Layer 3 of a small transformer language model trained on English Wikipedia (8 layers, counted from 0, width 128). Numbers have three digits each and are written without spaces.
Take only the direct path to the model's output, skipping the later layers: a vector added to the residual stream pushes a token's score in proportion to its dot product with that token's output vector.

Output vectors of the tokens that the questions are about. A number n stands for (n - 500) times 0.0025.
"can": 535521636432727612600551589399520678414338662632412372471513545538510487550654541581453488649494528469644578341327479487536518166549514462465399424566127429471449631606725267487478438436533398619513451334592520577408650608633493205634284523522373429334467482511509593513401702634600591621687407447457664555276381366587518414487555580398522451499527637521468401369418622521581439330564
"., ": 471351557687775505297297565360408434616449436501486568561453457505489518527588300462402548563256266475732512482667668531313415610351659481719498591431389317414615525490515410387356544596482424397452476512401377604401487501504511491552666220679683630522487324631451273396518585570508615572558463274542396497501313746479527561441674511563559684440801421568497529482389524643709453531476
"contin": 622657515411637441584532482575469360347479567523583194394464257740432571505417443634482686545473478316625494576466559624408267298652573340608542709459470349443851658679446589232489352537274575378459534457477564583609417439382309340498394684479383502390443570554442631410561607569594676720444599642576563575674505552601466334512601270462512508455639501516441451281344566605405424413548
"also": 741481412436777772320413572591482506374626631342232684630423432762517624476517657569324798615351311453646283328214601237506593482419578529620238794554222351753647581858477431384723242578318302487354678350539403462367383745730452539795376356476414695424790398586560465535488712613410712497457583447147433328350749619511388451429622483577475645249521741593421249326407563179460358342769
"q ": 444473555324703449557291514460809572709382642498494369425403527542544477372437313354458628479688432728420302563620668464394505405501582731560501667392540487382671596378815392652690468487443420425420567454463490677570406447581694198536428420669564532370383430552622536519484655555481539307388642635269364368418479417505520589535457451429623475405403688588644487301533524218477420440585
"=== ": 612480519255366572465285393458581509572515512287355627566473561572736646421488596411382676738502358388744596489520599423436340592661528427649556616690391488466472435644483548575547498408359378352473394442421245696621341668494393329411435569785455553416585580560374400466544694697398392350591387460483536548296614582576420425352740655654647334343505431444580640512241436392543574478614
"than ": 528373466388722461250480869591383466454161569483564621248549364461581493591463977419416507548472317370625337334339602559417637304580549359650577768478620392375712618703645517310571281532405466368615593391691558651840653263273252332733148357598649484331393539538563359897517461670536657616693141098459697561268740693537498539582441287277653814401537276434569517693405396357698302518522
"ents": 561618601576627821543269629474593407471686511573469474691364497493415671625420627512434618751306427635649323277415593392446240218674569540583433418549283500622539781570270482344468547538347209485369539566515465410417533534443500490604453556646563573361651421611352301579630584665482667710323476552251373513480474408502449432533624538347409438305520609408457293550496740463405518484746
"sum": 582496588640517436421502715507665523602550350342529673361477498663512518491509552459691654596395576450382562421389470320448395422517505579637529490437450381456621694448738731350410518593221498561260532606505519467442358548541483483502521608529447375526674528546551530314425508475561532627446449679522640484384403475540494415567356328526772603212508267606512705363383280366609409530435
"otes ": 705372442376485721489367691455540548288439574399533438502413253557530601326393487603324444696427365435594517621341697248375444271739233523529614563676621542538453659708699113524534629453514545399353310506685533549645416545414438477458432546560578603465378556609716280298689427529426521396476275432583473485605662555494434601576477565367576622462559398729573232502457438587437550647696
"only ": 635466571473423492671351572497527601608403672576405437469577628459610597660490590482477648667537409590386306387310561588432537533538428594609441754605561450491558614552324294265450435413502499383424442375421695571304371691443378483681260543557532742188456481475451220540388489408456607461394447621668612688623346520571379554483379609646498624409534290469539439379502702326626424565527
"Febr": 608632512259651471393399673419472536533362609334332390632398382629690660581489684530545453446479432351531556391293579440397320468769832342624438449633280484559567554586553558364458472559371497264216586527473394445461474348556502418589557540423422387593449574562609505445723690591591674639391665527469419391292467685589400597536474301498794479532450711543531512264485663427328449540472
"u": 404503485428514668537615428547302519381445575467587617323493618477497514474642540451649482481506370521518607443433549482378581578364380540418516526522356555512645506554356525374465639701525509610501337532692666572509601528565490434479549671584389344574511283582527607400358411501474509506579620638478466534652569498495592445428546391534297409557339396462483436432331589536498586341428
"ham ": 672693487463487768441458510291518321735393544532419310379493413581598717732445671718533617417440319575699461589455614641425433256387508467293559625444573380542489524561511361569629565458242445386350576478672584533433453366710513520490568573481373409328404500629612371372744581572540438380524593504424351481537534525498497616360395356332546515330244460593448382538616556405748513583664
"memb": 693468358499375518730419607656636452474338503547415668467485264613271489537547655745436696495438616514550287474350450451673523393611631427412473666564402403491536564633405409270581432630602392343343293409718352468591225585577638348578211449463487447416553623538350436546542622660577506712435343415517380426545672436612472693514384565429687620569588294650476418404530330391546394671677
"ocr": 585332374481453807488448491505490391416397628547603437292311478532521468321412707750337522621352408498416341481509606383414563408690605555757291573453542404690384549386455583568562493434550497566255609443424505294618748538711505371180461398677484617523454556654364574449505695582426544494524222341549436464279568520556443624711725651491691696497459302752442429464373465558487580453478
"ian ": 417609638428503521468444690371632561542434428546456477542466389677622631469326648477476590423512343591512533656486559494572441413400344427343278497426442307566589380269627382583675364387326409467519597244430678399425615477431322406447608567572506469751286645612576472417659410584376398412583572426521513536408543487502529717405684720506643598483474646713377441567521580461528565507431
"ext": 517488517510532362485587287564477399303306453532453544424494406802217638616572447525386539698676396493449307581163468343564426484706575417705466607556426629396506568620559458332430582419391519470349450506663546647574560522568469505543546518467502703358662595525511496426650383556404634554477418533545601412445613653498445496460478470644528633237525319537398519454429589447335525537639
"following ": 760547653342423478507324760492447598498596412289368557440496482405557567457643431581658615632319406338563598467448523558430414549763586414603531541657630460377510601689555568372726467627306397403452466534491753454428390655598395427552453525445563761250483605490429393224300416585547784440562275438643686554482370638588381478506483409642486846389447227391769253355177503176559470515601
"New ": 492598369415501633526442602412665478343487452576508325548492382470597463632311307596484445552581532405568384537577445664661311546552610547514601681640493530394357487533624463370433411477369382511562617489236414623539435626477455313413700439462372419570549557464578306417525563579522486612475483477559586409473390666593459696608522404498660619600354542505483511706375430416598354378557
"peop": 545600387318478539432388504493513426488286708350406666616428453704461663404056580741581794483370474312595240395293491449485508341766576629454539572550562595700634626538735582196732276496528638433390560496432436595655351508555555373613311407573416409546513662510470305378347682732552622505529443264377369514540556433587556527673668538241614753385723509759335244447374518218584346429685
"il ": 486465503340421646493233509433587547569381481266576225585397534483589490430367735613648676616554344472446339635688628652391596309306507391340320494481523387426410594588562360474586466556696490510425480531516507524527557335644522494494665588625522691447462494597531418654380497380478514377503462397437510580584374402493537553240519358375653445550594734651771534411565532568637446436426
"ould ": 377628679463538547414540524621518287544390631364590533450398424523515562519417476373517414538358138304746387582552647459540351498616613492735446589623457413519657618483542476402458288385461439302419487444514408757483408611483376738606306533625510554045343759657378511473570586513455515549444446459448426532595652413501497422499378480390855668654649733818523522392210666321422541339603
"angu": 591425400447525465316559601493618450454596613544291415707321318520524645457474604617408671635283420379477421420424566406472638528514595565682362430626381582476636601541595502488772388450643437636378427466516437244677499437597338324614424523627444649561644597623506476437519529574626513561464284144546522357392623431530498557512700603352421570337781477657659343397338468449405509382467
"os ": 417454407552554512484538657452583454566325523518588471597395395625606440463340364526571442524411438565593391558491609622604564372546413629527571704771477522413562435491374652574528500573538418565405438476495398288509575392589509554351690489580602531560302469634517291503665531547352549430476515594477604643432459435484505454542405439436378461519350378568583364553430466298688643428429
"being ": 528624369548683358596561641502325623499355256581327485560461419594401578470540697641561484655459336640526424691387523598287520218534477629714461713319449556481784578447534376314593523496455387287506513530545572632546464481366432492568528449335421648429456566484401524562565441508486636610441442425386402506364574506594499777419405643381562663560513317531509495394425629382645284430560
"ings": 573586462694493458600555622394331503332416371536447670535302391454310563749552709496291648556539500409631478359306562576597333402583561489529496500585274529694646634584436681475461426349436349360654577625729500398602372381657548468665556432619573580442531615643517337239376641529448685536493250432402298472503670481470524565660468597443539597507405463362359294309523631296374546527694
"On": 512460347347447757471512527537544498537654679702464454518513488397574600583422527526651573485412447449585474361537529462436281625549602487587555387515529445478500546453628483429618298509262602430302411435463509376605448485450544444599641398477386255364576545517598375320616567545623476480550432545684542458527534598540408626643551428421627647652532459580503456453408503358484458425344
"each ": 686546358353619528497474445534604522498455568406396291529490397437401601486465692244592513614453498323600263711204567602208443590829602669442559439383555413575655685439531580470552254494517438472710442368590434577458270437626450529551509544399555668488322580504573307412427377456599634676325325471609495581261424479494444467546533530571752471762406409524528454388490680509756360521707

Output weights of attention head 1. The head adds the sum of these rows, row i times number i of z. A number n stands for (n - 500) times 0.00075.
o0: 634583459602363542631434399783386473674584405609624844419447519278619530767438280400580380650522291579428460470572606509742676394650256603647507367645506638497389462426458422468353577611521264300658617571315645287529444494654284197690473376546529596372548308333600651343724584567479789527428660474564344523422355487661367689442525212757430580502580471279472608470451514589286244543435
o1: 635496605744402456536246391426550523545387403568406468523278197447395574462505687558592536517506349378548632434161319669412741277371439435594543458467896740609527458487688449388351469491757611415574402651472447371407512537491502309694438261629522600480374506444571612645258718464564539243457361535573408483482778517721622511487632665609370547490609566499368240569570529594350451403585
o2: 298478552314585557548647537489490642420500390530497315469642573670643638694479467429490571400549424419424261423490522612465473480451635406576589603438660376449500678486396371462480369437524463437276313498355537493547491520392418482699540612487531406333591359429537520497494373555463384572659486375558486556640498447521411622490635500612555564357605661584481562531498462441748708406407
o3: 325592463558679382328557583677511455592472526805516416529329271561715452414421620537580460171640467580493517593254514408235572357486703464373552571380812452411470545369484669634550083751488508506199566549492618625534291547308564434535546576537366448566682559528364685503513626357567604483544594709634516608646306205736341640412697596412578209231456298418103573328721507530777590397365
o4: 425527525196396537604398479312648356591400558540481502232492652294437461399643591441546605551713443598438584766469436401689366552425468428527678541284573448372434586508618465610469516428530393483412604588405461519359452471442485363516745523448467451373489691446579586490405382536392542671598750606541678640444549637604348611517546292409368483414404413785345687346430631755225426714365
o5: 769444447424529577618326556480466660376412528342424516553507613686341621555458262453541586414287387291594598753663442399514325608715372409317463712747354311406490587442413338563506518277703509325529497469441587372539604540678485353712431722500536329521514436549478446424252395343410479765762370412754505628570620611760617482404500374587334495460413627425309344502485437724447651493643
o6: 769485617512798426498557230484270391402603539684417533430461540553674390382309361524693611474565523476476442594445566491530490540581649659345607483364268396624573659600572677458418574590455540435353555451435391509582391657603408551607533309268615301680562398739458648421524566250485408425602563513412784412525436564530621140634312619349517485364548461562642418470367455682495385116678
o7: 562537501423526313648506338605547427563397270347563457517386512589390542649404620396544481504572478410245506668546478465564544393384532398451548551688467803448512565368453526612453439482742253455753656523456609269486596453626521507397452323483491617575515381734444521698471567519623415557457366648582460406613441577600687795856415453590381395273542218581429297725458523309461297424537
o8: 291555354234557663488374543670644664285529488593236258520447596489440572473461451537405543329586556564422392540382624323432635660526394634680461723515563700329237592386651598659454462564329499374329538414368181449488396608730425581375574420633505602660357348599430368505401469443292561589541557458556502496433573552538515746549563648416585434412649704433261477526570811548576524680447
o9: 738522725501476549600336348489542379503475319519430440565533402606636644314684506404317399497348381737559339287321492549587702564677359503552484475612714544378405555490448447412509576583443545214620371570589511509661503436347336355565440514550332524390225546459528532622655460611505337623377532322528360332419501605557501749483777351592585657413434493409479803590361618549468670565500
o10: 593378517448693457813464526568639354459445772674400672415451508485672411453468601584525380493351556635576469569265537514628445594549311672585455416543448401478491493302376431523464397539469343585512426516468545494421454533647596471447420645441404530489582414664443618514504513365376587378442319560594624408573676478539567514515241444519419535537401238627601516294594459473398339680544
o11: 497465569452708482581619563596555574469440589410598631614742589491429793514455526601490430582451464418685385595607452508630435362309415468313268384398446364459368613587487381645356399497369607615494493356494475550564424517610309393498483587660462423575454589400660664465481421524427454425605611545443656590628447500639642402393419469441580458494537572469437351266379506424552488404343
o12: 495519629511314677550556504551598504451532446640453490579189446505529519570444309657529745406598470638655306738438535544430564486178664556349331512518618241368574518738526649501539439516337639439748684519291696481582483367551504549230442555409510436224426510434440557607497609379389514703503636583614493499517394569307565233362546332515393300516635514456532526536589361547503578601264
o13: 651522347374472619379455459397404365516517603339365398319418697573500429511701446558811451382322597548570416566371392464634370664590629348506671473487464449520532180469561524479579620446604522389537483601512573459504630544754494522493394637242489548606493472402316430476605344270359301399470570463482496543581600674418382633457642534586447582523560624529474582615573611721413543430608
o14: 508373422650296585514656640467677641552550356475379488548537681520418418646456463527638765459561442534463716534398703401389465300598501646534378657464465258594577242449428386488384436366464564592550530666503606569529435541551547390252506537343475536425523581426528469545573382693463429737339479527504731542556523615542529445495343394338531455431414364476538622519599372288323653523354
o15: 382460750446640385624595357598431233838477552641574614532396644317616546433484433582356203306499450540497504470618411474742386714531333367309463308562684600450405617537389395427653442513338404327460643567339375394384625607637655759602457659288321459489579477805539579651684413359509197455401554454606631617299458442479442513459784450517342558714369480415451579504579352477623449494620
o16: 579535518291485457597602415423488510696508440377559338522515682509610554468469540491491485450638228507417538443462589465403464545494778444409395614391488658433578495489713395800498348558565242282531364412457324450376420381517594624675489576423297348506659307303295540310558581544475700497666480514626626588500509495651494325440524514503702494711567600526587735678458435522314573275373
o17: 608409534514391545497547458484498567595478723568492424368491488563441617501598519543521436530584543370480612469505483548273594537530482571513468387473571607680698404535750513448507567730669578467374474486471443552617503421568538524304511534387516586532519232333484407381416465677405733573470443436687574542359509554380390392501709460492454376579554618523364461390384317310412390491475
o18: 517449431650611278473496428417355510595347480312397637433309743621406598480685594298727582564480333576450542239378398602515619397619645612267504476383541538398617549595455436474456350795411320398665508485400462285765448453389682500513438511410492432550505429356488318501339729517612667618517465538450555564513583573635425389619669510687336526396395659510567557451392587502473610574505
o19: 633548455463287508615397632561563664384402536549664631577627402500535303436515432463746379501615465480539444598256468496473447429390499574692454240706387556614620410425270488366356619574656478508455551610464637442570503416702288643463501468562244664748512534529354666535451357472565382467433508260555570457411473604490743424595321563664411594544548519542431541402231562635622286459497
o20: 430374425364379600390368399438565562760424391572776483518262519272218464423166384402581409616665543652792714552235472528485444540464456564576366620422308624300790399581564403595654432715471714665563681465643453516482384432470829493519692512420530426484281466452466326476413552676584484280363572443619518372648679429267514477438444580633619431566499338579515654530394584391610598523436
o21: 499476553650420516456504577288542498371558424499559362444282620631418466381320432344362499200279586460461611621531555530494534737632421570369560430742667634594475479531555518623554624417638412601714503611691175644516734553453463706386430496342518360425451292674818176443365538710308653638344569389686407442684604657303594301709536579568592457454589500513409282242518333376534477532514
o22: 554435647570448323501301446510559646433567461560703628764458536612283297439518482493403568619709546462540511295311459379564444559668628466459525504741502437528406467557475585423396493373477784554451608677509599681298194468510393634564342514337470473508484600534360386588315609371348390710535683419385433525474608614678482275483635497329355357557448445258748642542505660534432504537522
o23: 310577392521463631724586309720622683575356293483515423487779350580558441692522509336487624462484788127784586458563704604513290380554272381305590467385463384478591625589299563536544591430563513564675461243513283407431444600606338362388435651768455749675654448440578402358492691450640484498464502348520566493437319464527474385645459762520335430717375382438355504584431383509412415513548
o24: 398612561188476822462332431388455545498544519435476579705493501481373523416638498411597578577428359387504504541378439541269356532362368613613602577492351501333602489657470474580349572476593601510601495543513584598593590524583485542531412584320674678437623345411558458501489488290580426568557517550331600423442536417119689475456434407564500644442583636330637537553428328594525732517662
o25: 536380587502521468585330551645363424603523675455518718652511405544607200487479563594491467377461378545611492459419331563457412519506561419715484589526341341504560481550371623376504336329518503524616614539415682350521553506663921477515275525526527349419497395628456536586284676307458492442650400534617609625640454517494556395588292438422449532677302318406522483593425536473553685633422
o26: 408485448446568468587690424378476469603613595502410499759395436637602578286509367663679282553316478676639527361470488512472571594533484562499375590829421448365480489571451438167430571621477381566390419457375478604420403311613673531528593374312732541665662440455347338281705171507409448635528418563710546588434549419462401771296326568417395747410454584589665394493635592351516526462571
o27: 491279554582473416309639531536189649154609623603492260627408612695361658575472379576491605313471605519305381531816569355521498405463572438474524640404371616588352513553557479599517462628456645481194543483553505566664482542697518858441575712347523528362427402778495502560552442357469552442411515482355477578575590528302508365610590388559619426662605618567338542254412393390586368418353
o28: 423542456465571536513449376346362605573639453479584654409504576424451510630401453534744531421507467493493561601583507567365502507442408676393365374521678602462657491620671337576624531546588493517251538730506336324541299447451568278654606339444423343505448454453584487561384387251289470460672508506604525412510504296483689489296555781549528425538475595606561586492629486452427513442479
o29: 413230666449624494635730533409470486507689335493595400459421664395523372484549584372419829318488187664497493446715491531688220350428398363537639762438549532555534807458493384528540417500491489544587594527493470365581454675561691557442713519599172403321362380423501733589545704351402288563425433413566550380470507474553403426524591555589519539582318574645702525347448468635466414412456
o30: 674353717452550636454491298482577507426452568560492578585355491677426493418547456445671479568359534392556645452394221510598560422510531259467409435501523326548477507358387484483429498430597578662419364512767597294396682508423499396627353611517689387375481418478630449413398486653382439585831470626527379367649709543668415622405576470472378461416588437511561502455495653640745517280456
o31: 405438511424556506471663464360593528386469398619477471203374495405437585540330446436739501300599491503297490525392423494596360534459536623595676329458603613535562298615475468675612409562442301507502745600623485353566815644579605630325740361412535427605482511472438574648570338350563353551380485496655438404675726462119631630578557525522513590454363587630390482463488551499575331227641
o32: 438632450493624664423371467505537425380459702519426423507392598398684707535416481460677563147548405499603367682517606468581341447737207333549351577224705396612455324364478543614607718420567443494619637573569381685353376537430428480491489237519618443591526574309632659342339798442488542649437537562535510453533385559535659395461487556395467444648444391690543556392323728613336536313466
o33: 432582580315518637430460343351267433376510657262292457416509462655468541566858663677549362510450272244296403415533291572369464509632624555231636393421699642542576554776378493514400547692578522471607380593262557353472531411557529495511387535332376593759457608570420335665552484436443655568695444527506472526773799497738565568484641330323250479530408380529534719650487629447329348570458
o34: 557363308361465612585486428326647526334537538423539693473497238665556451245677411539649594293468689736404444357213698546256536487462754640639740476599493717628492461537765574547292355438546405352566650348580573322634519508259305392435659584741207339600506369175398457473366453458399591508550688502409399484417399444633561677584684596505588607591380683153632534452463720693347534523395
o35: 578529529385666464540469620557608428663337293599564522472543741292550595724424745301421729610566574430663575215656496610390419438500376358504326489573412555437485454476521501608609522537457324620569470581685545470389464447813428605460295778478458587649428273363374286448294464521528452311381403401346620440456568358669242374522530553671282538562518518169525527481718572579585582604743
o36: 289640686453518597348611685636515590573704545569478465754431407283484363634448387412638591379456424543574725547686482404415573626512341529493430697427721491318502586285328301396543552433604358562497582536451435455139500493372664649394676503603577455249533554662515524454624510425420515581564649633503348564414546384274572508390486348561491520541525487453510428419476478585528413556387
o37: 344385468567305492615442571636532373583335531396443353510385764517490469631350367447537697559421795537721294458191625558561437353642497489652337673376625421492274390396373461713561337334523587658610550439472266494457508450404687649297553556660549538609744550599553301587372535609520581548236352169562390338557410522626415592379639648558420587580627456668435397603577465540520590451390
o38: 340218527649351279553670731577342388619529381565525495610467449488410332516231311441577602633402479531541686625519425659429462542359675470638474226366497369502533540370461446462444259325551405561415720571418558461505625413563332584633708490521418508585399572570606450559464427480600365444702540679574366527508737388598543364469431605666367515458639634643567518513575337411665520367424
o39: 432684630592575433572324487536322275671437667758520454766377532404517658581382593310554594541518440570534666546554430316288527431237583259320528640266498553559382479424631531749500255390535307544556469663681639555548665362508556693574344454319624384443644194506644655468450529576459457633366354630733658554422408521383607587459418289429465439694535246625410442438553477432533430431623
o40: 401595683373738682414444526528542339572431405340371464523441616445494390443589554516489494697257441639479519459571342392651631424393621311395470527463391509493498666257314531416519666748477540368548706570234609654582548599630397569371436498504543289655405357471604468464618652743528435482423528500722520360484405566569347510519574254463450449394630479567528518373529479619651500653379
o41: 400450612462621493539521591366470554472490612418483628604519353497404601877505462464486567356455407519640548282637250343482642666663604550510468614642477492405581518484428402879361516430427325466478515392334549212474814475547464508528611641531264320411331594542566587576658308652263542485414680362500508381542604481382675495387454267416446393632552550445430428614495630599580201584660
o42: 394367528584630542705491700304687428560575540513549750501250510609406611714321485523751623602620568491649444715324324612640610445284411359428309406667542323417370735176550526516698573417591395597231391524416482393684634478396532693304479555463385247324513600459673605676410488478471270657436571385467530262296521413557221535512523742524447324536756440504450440442698261568618522439581
o43: 526744607540729533411319478580346316469578511509361535534626376530496471469532487472330383593491509576763435483479417479547439512602641678380560558540455565225310521605444617720576503675508519550514416623530505598580518354624533531287472372499631562545529616448408540728556349234636605643518486439471461425513416463360520447461430355464501400475341238273257734580492520732322387487654
o44: 521540460621532680602309481398515719505469526611449495624238576476333711572590496418885428542478500425687580565356675492485600644404621505523447511277350225491696259281470480443444475562566518666450551593541408622472313596623407558332344477471571379583370232303484338555569532419526431543578574516646318436439505585559381517431299672685519335660731590302581597351602473315638408653472
o45: 472474490376455485430526534442452398540330515359475135419384723599678644474391361575339486437623565537550341657654534536578423456516625449757363480628557619492330377520657661470610419349453433530466343450654656863487482442597367714364749543518370536774810393445310501326443455537587603386373492482579443570641460564466425510401351560525456432324562483720494482624449625789378506215513
o46: 752416470433701703517332561679423547367495658483440321738455534517460486599566485597214568402427557513462503649476535430376417469702554518529413479571269633667589630355530507338627681401756694319510370505476693404528410519549426357367414399537392427519629539367373517538440791486555648612489637466306233446469334510549495485490492361466611415470624452480604641554327422520286413495537
o47: 575606492529344570524326646421509374411491427541504532585455321432529653396485432459381556463477542549385512722589649505444509491251422468527501433453704574541612491464451524700499424383570290518484546535424656627452548387339340563563540479774464587564629604668473521560469463222590558485543381730650590484518501448619572419504522472437443522353470383510469289490520417404497217555643
o48: 487651574529701557480293388563496679613718402646420525417437481478548565456509485411581476413332280550632606351462535335450510392507249360394632683385446407584249669695331569453320383475344451568568328695766472343550449726620448298583749485674746435404492419609656567561549554565468395569412705307446593504379546384433425495496557653304594539578606464325225428468481535700523657419547
o49: 416675453478660520457588367485607530476587536454309726399504459774544569523472502536749393705484641511445478462420697566503628335279489500191507492508617530547449549430531527290620675684464441385456309551390557384521390411352446517429479405469711425386636343469531525561271541505410380558441450654502751333391608572478414348739590599578419376544508386507453397669445604640502530550284
o50: 418450597647503603481568454424471747538371294577630536435468550494495558340468406708451443304548379817412702467670595565594368497411675400549625611669530375597707533519550378480504462477530362710425682533331429492468490430345353790506490344567080211534526525491416186479542392309541235317751368381754377440555302536757733527535682537429304576973272471461805595521412397622656458495441
o51: 449512520517698603510513519624704409512429555453290407471544413471532330585576353553460239432614734553505319469594478514516394485547543535215897396657593365819366524613498497351511312459319584348536331657369523441124496353668493477325504225538602429567744555399406412470505341577446443518542621478513299693644759575574634698563481570621568525693212450703585374478339612403520368486455
o52: 749254393478280398672484529572304470371758526322376490453388532415383476359345425522365632674495409771549643579509786702387390207484353638487632441425405417597437788725593613716522472591449546576648345389755479434598315367309582596693501316531678563573446637528445404361338704440297527701489345602311671280510491561373584496556391326398523468353648479676570460489294579664641403569509
o53: 480419607626511545398510554530819566422375490518635597507226397573630499239609555399488477397458414692578618594697485360211445451520409344475469833592280409617574273479411620491433567628567502378453553591643627515573455441562420472585662543372448658303395647555387586672525471491664576510429363459437603516480491410601570515317624579527530498340548507311418434523483343622385382437504
o54: 470433447391635395414615347563630620384122373522572489531488583443555709435498678487226610361408428425509452365493536531634541570529643441464534534644448454608785473634296511497491562335377367572537453738516539402425499429412535604673455345464695319467583539221518560602378478735539547714628666694482387562641325445354709304486456495458458536479534506514589562497544422538512302398503
o55: 703588731473628516598281235364523554532470422492527588441520370509538581492479456498493456629629624467492523452575605523506576428338703449295685644291251542639531703615478481419525521562433525413400510411434454503403277511320527504559542407616572220342428451618557432629533521715638492496598689376462478473470556495702402378703463452510593523803441335276520699517284512417432366593362
o56: 574426432125496523651678300602535156498516527468714318644447497432380401638569270468440327619463613531807502532476510500596609454752634416665471241411573427605460241492325542534503513431708417515506389557515587476562559498623635511514444739521483584446282745634518390501409362564544545507587345275565490493578533531633497370490427529266547485430577534718555608660686484720161402448320
o57: 455673668497455581498538635385605587425459446489362548677412261351258712553359559289705381494648382563535596472598343564303547338351652415648482390444406362262399506651386364628519509522673637392491494403400530652418633581558373516667521361312547660353496599623711378399340517413571455503658498684401534562634581412324717394425399419649511545553496662282404524577646546554637677426445
o58: 482588378604479481566634403415563347389576618696470517639440555502612693433678384264565519472513748473582369393733694237513337502558415469504517529416406520438457469625338546457570853475478366522619421461512616518546544466465431429474474351472634808475626584573418421415473442373607516627205386444392513531321400638659172379522506572665536754375288513406543306444498731469346435558626
o59: 605658552440076300395575465631612588598277560338639330620537461456515497493481703507643708701782532486572477586529420180344396538242349314235699518413697405664436331450634506583491589420597398429678658400472165547297500117477507670510391439412282524402569433518679451647451489718346586680554392378489513520479544525562622686585557557557635722686498536723294329551367399453456435718572
o60: 215592635380661591578336333347672656529532643486522604423433322537594350761485401665240545516812426478561468358687470538565359368394588479405451392512662245501373331582551561834420518606625524476444595390434585698407520378585419352569560413503609452523628451295694693511614495559652771750417435515479278300493351522301602367443380348348539444642489647612572623458420364496491577626427
o61: 465627236155448649293507425475442555380571517492482444702480515435418540518602618573652696622812434491607229409420604433575587345462380481290407451343595515431321414525746439361350739565562446516528446466478374515555471460694447622430518661549448399521487374499470437549433406310579535409529362413152517569559483400582470564575450630351610600567601592524508579462787608646342905609628
o62: 489711463442725339584508614709446405501533583359129547446539378432168513701571557395385522532613422139589664713515502412516524527402551689455690315362697454638392427492462503402519467403426415468533470623476726587658452779351510611398371427752392522606559708585390656430556755352573174505369382687433512325598658463529540376631572481400648358361263477586520664537536428306420588586539
o63: 475479422453532454463578747463560706353460526698414507472670246391376487494343658437567643369549527665431395339543476570564440505455532237505372713554379516256516630345639381584519771534745553459332736501435532298531549561679419486352738561627434380545307647561337653486598452297659389327401603634459393409364383342313522493591580478536517623746556473661470553392659448445417707449399

Each question shows a token from some text and the vector z that the head gathered there. A number n stands for (n - 500) times 0.0074.

"=== ": 624470498520384532618466566548505492472422597430577472484507547526430476520542390535573585371442702442542494594498477434524439389503615423641467489445542404565578359621410580426428391475514499
Which of these tokens does it push up most? "q "

"ot ": 437541551376484484539580410460507544409542474580560599519592414547459603527607417495458503515623578575406479390395448570452473429462426483420349457597450647272449555476488525547544522404635499
Which of these tokens does it push up most? "u"

"il": 529629589537390667341571510671523604622563518637282493342535339569531841542574523579423611601521606548400682531623541566594543808604458463455568686683387615432483265443428713531506442508557731
Which of these tokens does it push up most? "ian "

"ach": 587627570493466656472428465580408482582544492424635617537515552613554434525597454503494467732435619462506458439469457611573499494397601554485321581546578405434471520486481598308447645438409499
Which of these tokens does it push up most? "can"

"t ": 493581422282514644464652472493459497426712592305579541492523408367515533477592500452474400556550538623593611279541303579378506334575471727610401482471398623412512542504646431541605565600518456
Which of these tokens does it push up most? "ext"

"on ": 401456568463562598453516595480417542439462629526603541449554457517568384440445509580497499518435395556469480480403407448514565533416365484550490502557529515456512483552488439445397372430530487
Pushed down most: "each "

". ": 562527471419608502429511432652414425411581517433512549677572405348615500499457478368414531422294494548490639483354353422590357391404545446542514396586465514447558356548342403655709371567582461
Pushed down most: "os "

"\n\n": 535591534543525573447613529617466462485428583468550496565561506306603469468442494367487580365374395467523683500520398424526400575481459507639524472599371437537539383590327434532630308557567556
Pushed down most: "ould "

", ": 498522456351377525509543442478421554585494652434507432416503543327584552549531556435541425487366461355485619514447430519447395533485661495569470539644493634300508446666466631592378362624602630
Which of these tokens does it push up most? "only "

" ": 483519526472530486491565452475401553493503546413545528522474448430439524533510526491453401554533466429436429419478403561485422476514453625473376554503388542399457531507467641455428504439532508
Which of these tokens does it push up most? "ext"

"==": 556589597468444562531468450628536479463514542506616439456723565508609493556518525469529628495497531502440542499545527413424450531458521509489439507421457519522469368479493496416469434471437518
Which of these tokens does it push up most? "only "

"J": 463613578497369545326635532557289478521361444629537486580424579695518402523537542524444568659546328675491380523531588600729672409380524437340426554369744594380442539596365667286547571268470372
Which two tokens does it push up most, strongest first? "., ", "than "

"they ": 515491555465442472377464617596405448486408458451594399532423455397534583423478523477390608483495589571446586495510431346550469390447430549486459549452548581588565518555402620472469500468507516
Which of these tokens does it push up most? "=== "

"- ": 566610499560442427404510594558531508466399549447544572542502518370541482416494567377390465425348457480432690465567422460569398497477574524582481458512342508433481413563410430506520385491557460
Which of these tokens does it push up most? "only "

"er ": 522553504485466534435574547564517491495507571481506478429654483471441497489555446519494527395539539511554460547559478442436516454547484555541512498497517550456522419499482521463551422467485517
Pushed down most: "can"

"end ": 491609471388525519383538566523560407402392477517443523412501515524588628382602378434542623495392489548513674415512410389549431571425429377593417558577583483396540389713379533588621465461522639
Pushed down most: "ould "

"Nor": 601418563587508332628516543450514574653377695493634520438604595401432481374660398496515615355486593250508467588469587676614498364350578538444479522551688448477402521600507531401454385347664527
Which of these tokens does it push up most? "sum"

"od": 288462499429440424281309682557474424498389600407385655421482655749581607492483338579347412360299510405361760425835428601562552529474505656645403468397304358599319479412470472469558442484478482
Pushed down most: "u"

"ate ": 396446641490387394395463513559498486541456431633635529497434578631361333461565645487515539490581405492523390509520587530488547467419476594415459370459647644458347497454383470400522581378468453
Which of these tokens does it push up most? "On"

"a ": 468501492566412481550549628607506483558446504445450520530502505480460405436584485540361440528509675529457452506552400494631567458492475564611434500515380524434616540527551550464550518501531495
Which of these tokens does it push up most? "Febr"

"man ": 546576476425347518489581443545458497487415475496552509482452484553475494425577517455447514506497514422517402395546478559403491464482433632547525510465494597609437469500455528528439504337569411
Which of these tokens does it push up most? "ings"

"ase ": 403549490559402503387559479537555506526454527483363456431536516496497587462597452451421387563452494610337511539754500524600451610615531524513513513577424595513382447578626515366631377473700345
Which two tokens does it push up most, strongest first? "memb", "peop"

"ot": 412734497540518508288415616656602462384448755391316456398590608657447403404606501344610624384537650414562459456595481409395457515433520536443627546401481521587438214340570529547424399594595365
Which two tokens does it push up most, strongest first? "otes ", "ocr"

"to ": 492513461354394530515530437512447550579498629460512437408481511359587519530542543440524435467377480402454608487451400529447423488509595530572482531599482641361491465639488597566400412605612579
Pushed down most: "ocr"

"er": 551497592495433570537546449676504508537545568581348537349526378617357691478558505553394592623609633423367544513550550542664544696563550567506479693538467441343522339494458597573363576332498701
Pushed down most: "peop"

"ed": 401618357399381559359396483591359430650615524470456485490510461531673345667616542507489493385424476530571306556533419462442580413628456345550547473394524504454500422318453645434518481599536738
Which of these tokens does it push up most? "otes "